Layer 3 of a small transformer language model trained on English Wikipedia (11 layers, counted from 0, width 128).
A neuron's activation on a vector x is quick GELU(weights . x), where the dot is the dot product. Quick GELU of z is z times sigmoid(1.702 z).
The model reads these tokens: " M" "ay" " " "9" "," " " "2" "0" "0" "0" "," " and" " in" " N" "or"

The vector x that enters this layer's MLP at each token. A number n stands for n times 0.011.
0 " M": 45 -28 -54 -67 -2 20 -1 35 -18 203 22 -15 70 131 118 -21 -35 -87 29 8 13 -13 -160 -9 -81 -81 235 -34 -1 -82 -49 -46 8 -16 270 -135 -10 -15 42 43 0 27 -17 -12 -83 -87 44 -46 12 -71 127 75 -125 -18 -29 17 -28 -32 -13 -38 -43 58 489 33 42 -65 -343 32 50 -77 85 39 298 87 44 -12 -27 -4 -33 -13 81 -6 -6 -66 -33 29 3 26 32 -11 -123 13 105 -3 67 -226 18 -75 54 -132 -158 -40 -9 -78 -4 28 14 23 167 -76 -61 -32 -49 20 13 183 -37 -47 -83 3 16 25 -50 -169 20 13 41 -26
1 "ay": 100 -49 53 -78 35 72 117 11 -73 198 54 -55 111 222 126 -42 -29 19 69 116 35 56 -156 77 -93 -149 149 -37 -60 -165 -52 106 40 -111 179 -124 -31 116 -139 -87 161 -33 -168 140 -141 -124 99 62 114 -62 128 119 11 -34 27 -38 9 -146 49 -38 41 67 260 38 58 -6 -260 132 -31 -120 -4 83 117 60 -92 2 -46 -100 115 -120 6 -26 -101 -56 -38 60 65 80 -6 -107 -105 -93 197 -120 -31 -191 -2 -78 -13 -12 -86 -30 -29 -152 -47 110 118 96 82 -184 -154 -86 -9 96 -5 113 11 -11 -29 -3 -72 -87 -67 -129 19 67 28 88
2 " ": 127 12 26 -70 136 74 99 -47 -118 107 -41 -34 174 176 96 -84 29 3 -4 114 -22 -36 -185 -19 -54 -112 204 -83 -29 -111 -49 41 -41 -12 165 -55 73 98 -159 6 135 -63 -56 -136 -47 -4 89 40 123 71 105 72 -41 -3 45 -54 -29 -70 51 -120 -21 13 259 108 -87 -5 -336 26 -83 -234 83 107 191 117 -15 47 16 -148 71 -75 -5 -27 -54 -24 28 45 55 -20 7 -49 -150 -16 102 -117 -5 -214 -24 -50 54 -53 -63 -40 -32 -73 -6 -70 286 81 208 -33 -207 -96 41 89 19 45 -13 -10 -97 -2 -55 -68 -33 -112 -48 61 45 98
3 "9": 44 60 18 -164 137 76 96 -56 -90 129 -46 -66 182 183 91 -100 65 -19 0 58 -46 -6 -136 98 -111 8 223 -168 -65 -103 -86 44 -11 -36 185 -179 60 131 -212 -4 115 36 -68 -36 -155 -58 54 37 43 27 173 90 -107 -32 77 24 55 -132 -23 25 175 0 222 81 58 -40 -303 122 -108 -99 -33 75 161 122 -41 -9 78 -133 153 -70 -61 -38 21 -71 -5 79 121 39 58 -47 -131 -28 59 -118 20 -182 -38 -29 -24 -42 -80 -57 -31 -142 -91 -64 205 110 188 -92 -101 -131 -28 47 59 10 -42 -43 -43 -24 8 2 -67 -91 -3 24 -10 81
4 ",": 98 21 -5 -143 173 30 -12 -38 9 82 -51 -57 153 192 18 -58 66 -32 -79 132 18 -42 -170 90 -30 -50 210 -91 36 -154 -18 26 67 -36 220 -117 -36 163 -159 -92 89 0 -64 -56 -75 9 34 104 27 -21 95 72 -48 8 93 -74 -20 -46 -2 -44 72 20 326 101 -19 -1 -266 79 -20 -92 163 86 111 72 -28 -16 6 -88 118 -91 12 52 -59 -75 39 60 0 79 63 -30 -94 -22 32 -258 38 -260 34 9 -41 -63 -108 -44 10 -84 -67 2 200 13 190 -155 -126 -152 4 133 28 -14 1 -71 -82 -43 -58 54 -62 -159 -69 21 43 66
5 " ": 109 -44 19 -120 165 90 121 -23 -142 38 -57 -45 195 163 67 -55 31 10 3 114 29 13 -222 -31 -60 -109 236 -141 -27 -99 -30 28 -10 -1 237 -90 76 117 -164 3 158 -77 -75 -146 -65 8 57 59 121 -16 50 61 -34 0 38 -19 -12 -97 14 -147 23 -32 244 98 -44 3 -339 39 -78 -135 184 130 154 84 -5 22 -1 -95 69 -27 12 4 -57 8 -20 58 18 10 18 -42 -111 -32 103 -102 7 -224 -5 -35 1 -24 -57 -39 -12 -100 -19 -30 249 40 203 5 -215 -98 5 51 6 12 11 -54 -81 -24 -43 -47 -92 -79 -34 58 109 57
6 "2": 16 -21 1 -178 198 98 95 -47 -42 105 -68 0 208 126 61 -110 3 44 10 93 -5 24 -268 76 -89 -42 239 -184 -56 -97 -68 55 47 -38 244 -247 30 147 -215 -45 130 -4 -94 -30 -141 -39 6 87 8 -6 122 75 -87 -42 17 -31 43 -79 37 -62 174 -14 151 113 54 22 -308 49 -92 -45 87 106 127 87 -57 -9 26 -9 180 -59 11 -33 37 -26 -40 62 75 63 -20 -42 -89 -10 14 -92 16 -167 4 29 -27 23 -107 -11 41 -152 -85 -65 218 63 204 15 -100 -102 -45 -6 -27 90 -28 -82 -77 -58 -31 -24 -93 -118 1 -1 83 69
7 "0": 96 -3 14 -122 165 139 101 -41 9 109 -78 -1 239 192 16 -97 23 -55 56 56 -17 10 -256 45 -135 -29 183 -204 -102 -152 -59 -5 -21 -89 233 -117 43 200 -201 -32 59 30 -82 -59 -93 -57 13 85 1 -13 86 16 -94 -26 -10 -15 113 -80 49 -45 88 37 232 112 103 7 -331 96 -62 -123 40 108 116 115 -17 54 13 -84 128 -41 39 44 -29 -57 -25 106 103 -38 -2 -99 -91 -21 26 -134 82 -180 30 46 -69 44 -25 -20 22 -117 -54 31 137 100 115 -87 -36 -131 -81 15 20 11 -87 -100 -62 -31 5 4 -116 -128 42 44 59 97
8 "0": 84 16 27 -113 147 132 80 -40 41 135 -94 0 245 187 -9 -103 34 -52 60 36 -2 1 -227 40 -141 -17 165 -154 -111 -181 -58 -38 -21 -111 230 -91 33 205 -203 -23 50 12 -90 -49 -115 -57 45 107 33 6 84 -11 -113 -3 2 -29 116 -69 61 -40 69 31 257 127 81 51 -322 73 -60 -159 54 98 91 125 -11 80 -16 -126 133 -44 51 51 -36 -59 -14 95 91 -37 5 -114 -115 -28 14 -131 103 -194 40 49 -91 66 -22 1 -16 -86 -49 39 86 123 85 -99 -44 -120 -55 27 15 19 -112 -108 -60 -20 8 -5 -93 -106 50 58 37 100
9 "0": 77 31 37 -104 133 129 52 -34 63 158 -107 -2 242 178 -31 -105 40 -52 64 11 12 -4 -201 29 -142 -6 146 -102 -121 -200 -58 -59 -21 -126 216 -61 26 198 -204 -15 43 -2 -100 -42 -128 -57 75 133 56 24 77 -32 -131 19 10 -33 109 -57 72 -37 52 24 271 137 58 87 -310 54 -54 -187 72 85 68 134 -5 94 -40 -153 132 -47 61 54 -42 -59 -4 85 77 -30 2 -125 -133 -28 7 -129 124 -201 55 49 -104 83 -22 21 -42 -62 -42 40 52 139 59 -106 -52 -104 -29 31 8 28 -130 -114 -55 -14 3 -15 -73 -84 49 68 17 100
10 ",": 89 5 22 -152 160 21 -28 -10 47 109 -75 -39 200 178 -46 -53 76 -34 -80 63 28 -65 -162 59 -32 -35 216 -39 49 -158 -9 -23 71 -68 238 -67 -45 143 -194 -100 70 -7 -96 -61 -76 -18 59 110 47 -51 36 31 -53 32 90 -73 -29 -38 -4 -28 44 -9 359 108 -6 52 -259 89 -5 -77 238 74 57 81 -2 8 -45 -102 145 -59 38 54 -66 -58 36 88 -11 76 20 -46 -129 -12 -1 -219 97 -292 20 26 -80 2 -83 -7 14 -64 -62 19 154 18 157 -133 -136 -117 6 105 15 -5 -30 -96 -66 -72 -73 3 -50 -110 -44 43 34 57
11 " and": 127 -30 17 -53 212 58 21 -9 -145 199 25 -80 113 81 52 -36 -17 -11 -16 33 44 -58 -75 25 -3 -144 246 -68 54 -152 -19 -14 89 -56 278 -123 28 150 -102 -87 89 11 -95 -94 -28 -61 73 73 -69 -78 85 28 -61 18 53 -96 -99 -65 5 -18 5 -32 363 41 4 56 -243 56 -41 78 252 131 -58 80 9 51 -8 -55 91 -42 38 8 -6 11 -54 62 15 75 9 -7 -125 -43 54 -110 29 -312 37 -23 25 25 -94 -63 -6 -98 -62 61 204 2 123 -118 -69 -180 20 74 6 -49 -3 -136 -69 -18 -13 -48 -97 -128 -36 5 32 5
12 " in": 106 -80 11 -191 191 111 61 -40 -133 140 -15 -80 45 95 14 -39 63 -30 -51 104 84 -54 -168 48 0 -170 204 -130 -29 -205 40 9 0 -56 226 -122 145 71 -154 -81 101 22 -121 30 -67 16 -16 55 57 -53 25 40 -51 53 -1 -1 -62 -4 70 -42 63 28 337 30 7 -19 -228 59 -44 19 193 136 32 115 34 -2 50 48 32 -40 13 66 -102 30 31 17 89 -1 -2 -36 -80 -30 39 -68 135 -389 14 -50 -25 55 -71 -84 80 -110 -72 -50 224 13 203 -80 -102 -3 -28 -10 -58 94 -2 -104 -110 -50 -20 -35 -116 -77 -54 11 2 33
13 " N": 0 -27 -8 -90 47 112 55 -33 -179 154 -19 -66 219 134 137 -32 76 40 -14 32 59 -2 -145 -20 -90 -129 244 -132 14 -93 -15 33 -35 -119 213 -158 35 24 -133 -68 99 44 -120 -96 -48 59 47 39 5 -42 74 50 -92 -31 -57 -81 19 -176 81 -20 27 5 388 8 5 -13 -234 130 -9 10 133 88 139 49 -82 35 -54 -138 148 12 62 17 -3 -23 68 147 55 -2 6 -58 -63 46 135 -75 88 -179 2 -11 -76 -54 -34 -99 27 -138 -53 -8 269 40 156 -95 -130 -49 6 26 -76 63 87 -63 -59 -38 -84 -119 -169 -117 -6 7 33 -3
14 "or": -16 -19 3 -102 92 113 -21 -108 -151 235 8 -45 88 142 64 -65 74 -70 31 95 178 5 -168 37 -82 -136 252 -31 8 -3 -18 131 67 -114 152 -80 59 -22 -168 -93 30 34 -157 56 -110 11 13 88 32 -35 106 -20 37 -78 27 -25 -40 -158 28 -97 9 4 237 32 64 15 -243 -38 -86 -122 54 55 82 61 -48 136 -47 -54 119 -67 134 43 -29 -57 21 144 221 95 -5 -118 -141 54 10 -158 79 -122 102 -6 36 10 -80 18 50 -77 -117 54 272 151 159 -88 -188 -36 -54 -17 -50 41 -52 -117 -89 -208 -121 -35 -110 -103 22 44 38 98

Each question shows the input weights of one neuron of the MLP. A number n stands for n times 0.002.

n115: 102 -151 28 -34 -51 -6 -23 -111 185 -8 33 -111 18 -24 -28 -201 -58 -127 167 24 110 -86 -8 -18 16 16 75 -134 -3 52 -65 -116 -116 -137 -61 133 142 140 157 -32 55 -87 112 -95 13 66 103 22 -25 -245 52 5 -54 -13 96 -77 106 273 -18 -13 118 14 -69 64 -152 22 118 30 -93 65 68 -16 125 -10 63 25 -101 68 0 -40 -66 -84 81 -28 -109 -39 11 -129 67 132 -99 -16 13 51 -5 -56 -70 70 85 64 92 -11 -11 55 -214 173 -16 -74 -21 88 212 -3 -118 -3 -52 69 24 5 -108 -45 24 80 54 -13 16 9 -104 53
On which token does it fire most, and how strongly? 8 "0", at about 0.12

n127: -99 -36 62 53 -37 45 55 -61 71 -93 -90 -15 92 64 30 74 -96 -19 96 42 -79 -77 27 -41 -36 33 -82 5 -112 86 12 -21 -253 -17 99 104 -144 -40 10 10 -34 -38 248 7 133 -126 5 -25 59 -5 -46 -37 101 12 -9 -99 85 89 33 -44 -23 -3 105 63 74 30 -75 8 -118 60 50 -10 -10 -69 -75 -48 53 -90 -162 -72 74 140 -59 -23 29 75 -90 -38 -41 73 20 -22 83 231 44 -7 -79 -85 -20 119 -35 -70 -77 -68 0 -79 17 -111 67 -27 -150 145 41 76 -18 32 72 -17 -9 189 -92 -111 57 19 44 6 152 170
On which three tokens does it fire most, strongest first? 2 " ", 5 " ", 0 " M"

n211: -157 -90 35 114 45 126 22 -163 -58 -102 -96 -36 -181 -42 -79 -67 -9 -30 114 -157 84 -22 16 -84 -111 181 -24 48 -58 27 68 -41 -36 -80 11 55 -163 23 -93 79 8 34 125 31 36 145 -187 40 116 -88 65 -69 -73 62 0 3 -68 -109 -84 -17 -9 62 26 -37 83 206 -67 78 180 23 25 -51 35 -195 144 -23 -18 59 -193 11 -26 147 58 -76 48 -131 62 -134 -151 -85 -40 82 -10 50 -29 -24 102 61 208 -61 85 -54 39 208 -77 155 115 3 22 51 -6 -37 31 -115 3 55 -20 -85 -27 -107 -113 123 -21 125 3 -174 116 140
Which token does this neuron like most? 14 "or"

n421: 77 -77 -3 -27 8 14 -32 60 120 49 -46 -98 -30 46 48 27 -18 -106 99 44 -77 -8 0 -2 164 -156 76 -44 -18 -20 -15 145 -82 33 -177 324 -2 160 -112 -40 -55 62 150 33 128 96 -68 -10 173 -55 -57 -38 100 -156 -79 29 -60 -105 -119 38 13 105 0 -22 158 108 15 -149 -51 -75 -22 62 -35 -26 -96 -55 60 52 36 28 0 170 -2 -22 -85 7 78 -104 29 18 -60 67 53 169 53 60 -52 77 -20 -94 -59 -132 -31 -33 -112 -15 88 133 -27 140 -116 -2 -150 44 -96 48 62 -2 81 30 -39 -18 150 -107 115 -37 -43 63
On which two tokens does it fire most, strongest first? 14 "or", 2 " "

n485: -98 44 55 -42 -43 -78 -187 175 140 -12 84 49 -22 -9 -33 -17 -90 -27 -59 -177 -154 -63 40 61 -10 214 68 -10 57 -22 -79 85 -66 101 -29 23 43 -82 76 66 -39 -110 182 -2 -47 -18 52 -39 -84 -71 -88 59 -108 116 -69 -3 56 2 -19 55 0 -135 65 52 28 23 -61 23 -10 -5 115 -160 -103 33 191 166 -43 38 63 -40 16 12 -157 45 48 47 -33 -28 -68 -77 -134 122 -125 5 64 -138 61 -29 -204 50 -36 -38 10 47 -56 -65 48 5 -78 -7 -18 -51 -72 132 -224 -105 20 12 12 -150 5 113 77 41 -17 11 -60 55
Which token does this neuron like most? 10 ","

n435: -66 2 -13 -29 -157 -102 4 -40 -42 49 4 -17 71 13 28 -203 -13 0 80 -70 -42 -4 41 -54 72 -36 29 4 21 -25 100 -22 -70 44 6 13 60 -84 -68 37 -2 -52 73 -165 183 142 2 -39 -51 -43 -14 -102 -65 4 -40 -82 -60 -93 -37 -71 -37 9 62 -124 35 7 -38 28 46 6 -13 17 16 30 -131 -28 68 -92 4 -38 65 -58 10 -113 76 10 -160 -90 -75 44 39 151 55 38 52 4 -116 231 10 26 -79 -6 -47 -50 92 -15 -36 -118 69 -100 80 -18 -7 0 -17 6 17 -30 107 -37 113 -17 41 12 -8 -146 24 -60
On which two tokens does it fire most, strongest first? 13 " N", 0 " M"

n29: -145 107 -106 38 -232 -66 -73 -34 27 -144 2 -97 -52 69 41 -46 -155 61 56 -7 57 152 -83 -58 71 2 -4 -16 -43 -118 129 -12 -85 95 113 -85 4 7 113 29 -89 149 -70 -42 56 -19 65 -7 -122 2 0 -41 9 34 -88 -47 -28 16 133 -79 -7 29 -25 -41 132 -106 4 54 64 150 0 122 42 32 155 -31 -142 18 -18 -48 -68 54 -124 -10 4 65 7 -51 -10 74 54 55 -13 -125 -9 35 170 19 -72 17 81 12 85 -92 27 30 53 5 -97 13 9 70 124 46 -2 16 -23 -88 20 -90 18 -2 -90 111 56 -28 81 -102
Which token does this neuron like most? 13 " N"

n137: 55 19 46 83 -39 49 -4 -13 14 -27 -158 -47 32 -70 -147 -4 106 -29 18 5 -16 -65 -11 -110 -38 194 51 148 -18 -200 -5 -68 -7 -97 0 -38 -100 68 2 -45 -38 -91 16 -34 0 23 -23 40 93 30 70 -84 -2 -21 82 -75 147 -27 22 -168 -112 32 51 26 118 116 131 -98 -121 -21 26 2 98 -2 -86 -206 -237 -30 -31 -23 -2 110 81 36 124 67 74 63 -67 -2 -31 -141 58 72 28 26 -2 -5 -13 24 35 -16 2 52 152 46 -107 77 -87 -17 146 -2 -41 46 58 -32 -16 -29 13 68 72 52 24 90 95 10 62 -30
On which two tokens does it fire most, strongest first? 9 "0", 8 "0"

n327: 91 41 44 -8 -50 -28 50 -115 60 3 -20 8 -107 35 32 -42 -19 -125 61 73 -36 24 -15 -175 -53 40 -35 -191 84 53 71 0 130 -13 57 70 51 -279 8 31 48 98 -28 58 20 185 -69 101 30 -153 -109 0 0 -70 37 -16 95 206 8 -13 24 16 -82 84 -3 -85 -65 -20 -49 225 -87 -149 -177 -75 50 -126 56 73 35 -10 -19 196 -163 -8 12 58 105 29 62 -130 -51 -37 -44 -19 111 -120 40 165 -9 -74 -60 -42 -44 -59 30 85 -16 0 -70 -26 29 -40 -23 47 -21 -196 -37 7 -47 -82 -50 -42 -168 124 -31 -214 22 37
On which token does it fire most, and how strongly? 12 " in", at about 0.88

n196: -3 110 -93 42 -232 -137 -137 88 -96 -60 -95 -20 -6 36 -193 -49 -32 53 141 180 185 114 95 17 -55 32 -12 0 -140 77 109 164 -117 78 -57 41 80 55 140 156 -211 -52 -65 -29 -120 -17 -34 -119 -136 17 -53 -17 -122 106 -40 -50 402 -39 -36 -31 15 -57 92 46 -3 50 -66 70 42 126 -45 -80 -14 88 12 20 -24 -57 23 -45 158 -64 -227 -42 56 53 -3 -131 86 -17 -114 77 48 -42 81 73 -82 -86 -29 -11 -16 -181 83 8 109 102 -32 -113 -47 18 -108 -139 94 22 -95 -79 -43 -76 -46 33 20 -38 -16 -30 -112 -108 30 -30
On which three tokens does it fire most, strongest first? 13 " N", 0 " M", 9 "0"

n484: 54 -111 -75 -59 -31 -98 123 -50 25 -10 5 10 50 -84 53 -51 -180 90 106 49 -26 -3 193 87 52 -47 -9 57 43 -17 -41 -75 -36 68 -15 94 41 -83 -43 -65 15 52 -15 130 -48 -36 13 112 -64 44 -139 138 -79 -115 -98 -50 -34 65 -17 -133 210 54 49 10 10 -115 -57 -71 -83 85 29 -5 -121 -17 116 -55 -126 26 -23 -239 55 -30 -39 161 184 -50 113 -60 42 -8 65 -13 14 -85 36 22 89 -72 -78 -22 -168 118 20 -10 -19 86 -26 36 -79 21 52 262 28 -22 -93 -30 59 -163 -100 -10 69 -102 -7 17 -83 -139 162 43
On which token does it fire most, and how strongly? 12 " in", at about 1.3

n262: 26 65 130 -63 148 67 170 76 26 -50 -45 -127 69 -129 -120 10 37 -38 83 117 -75 188 -33 25 -68 -110 37 -108 -43 98 -97 -133 55 138 -2 -3 -120 -162 -11 -84 -101 132 -59 -132 109 -18 -48 -161 30 29 -35 123 135 135 68 59 0 121 -35 -84 45 -27 57 56 32 -16 -20 58 10 57 -143 13 13 7 97 -64 28 152 -69 -36 -8 127 -98 -49 -26 53 87 -8 81 43 27 -34 68 71 -144 61 -133 73 23 -93 87 31 -49 -46 97 -31 -65 134 -45 -12 72 -92 -40 -196 55 21 36 62 -35 102 186 5 -117 -57 -20 69 -162 -56
On which token does it fire most, and how strongly? 7 "0", at about 0.25

n94: -86 -108 -36 -11 -12 -22 111 -46 -94 -87 -51 23 68 -2 94 -29 26 -16 11 -246 127 -2 -98 43 -16 -14 53 35 25 36 -2 -12 -127 45 37 -67 105 -114 -41 -77 -16 82 46 81 -2 -101 -68 125 -12 -45 -23 57 171 -65 -111 135 -61 27 -87 0 -5 105 -43 -103 109 -83 -56 70 7 112 20 65 11 41 40 -59 94 -58 -14 -37 81 -68 22 170 73 59 -82 115 31 195 -111 -47 32 12 -151 105 -107 -2 -26 -13 66 -54 -33 -75 -89 69 -26 61 -34 129 -73 31 15 -53 -12 -158 81 66 104 -36 -40 -50 98 64 48 -87 -17 -78
Which token does this neuron like most? 13 " N"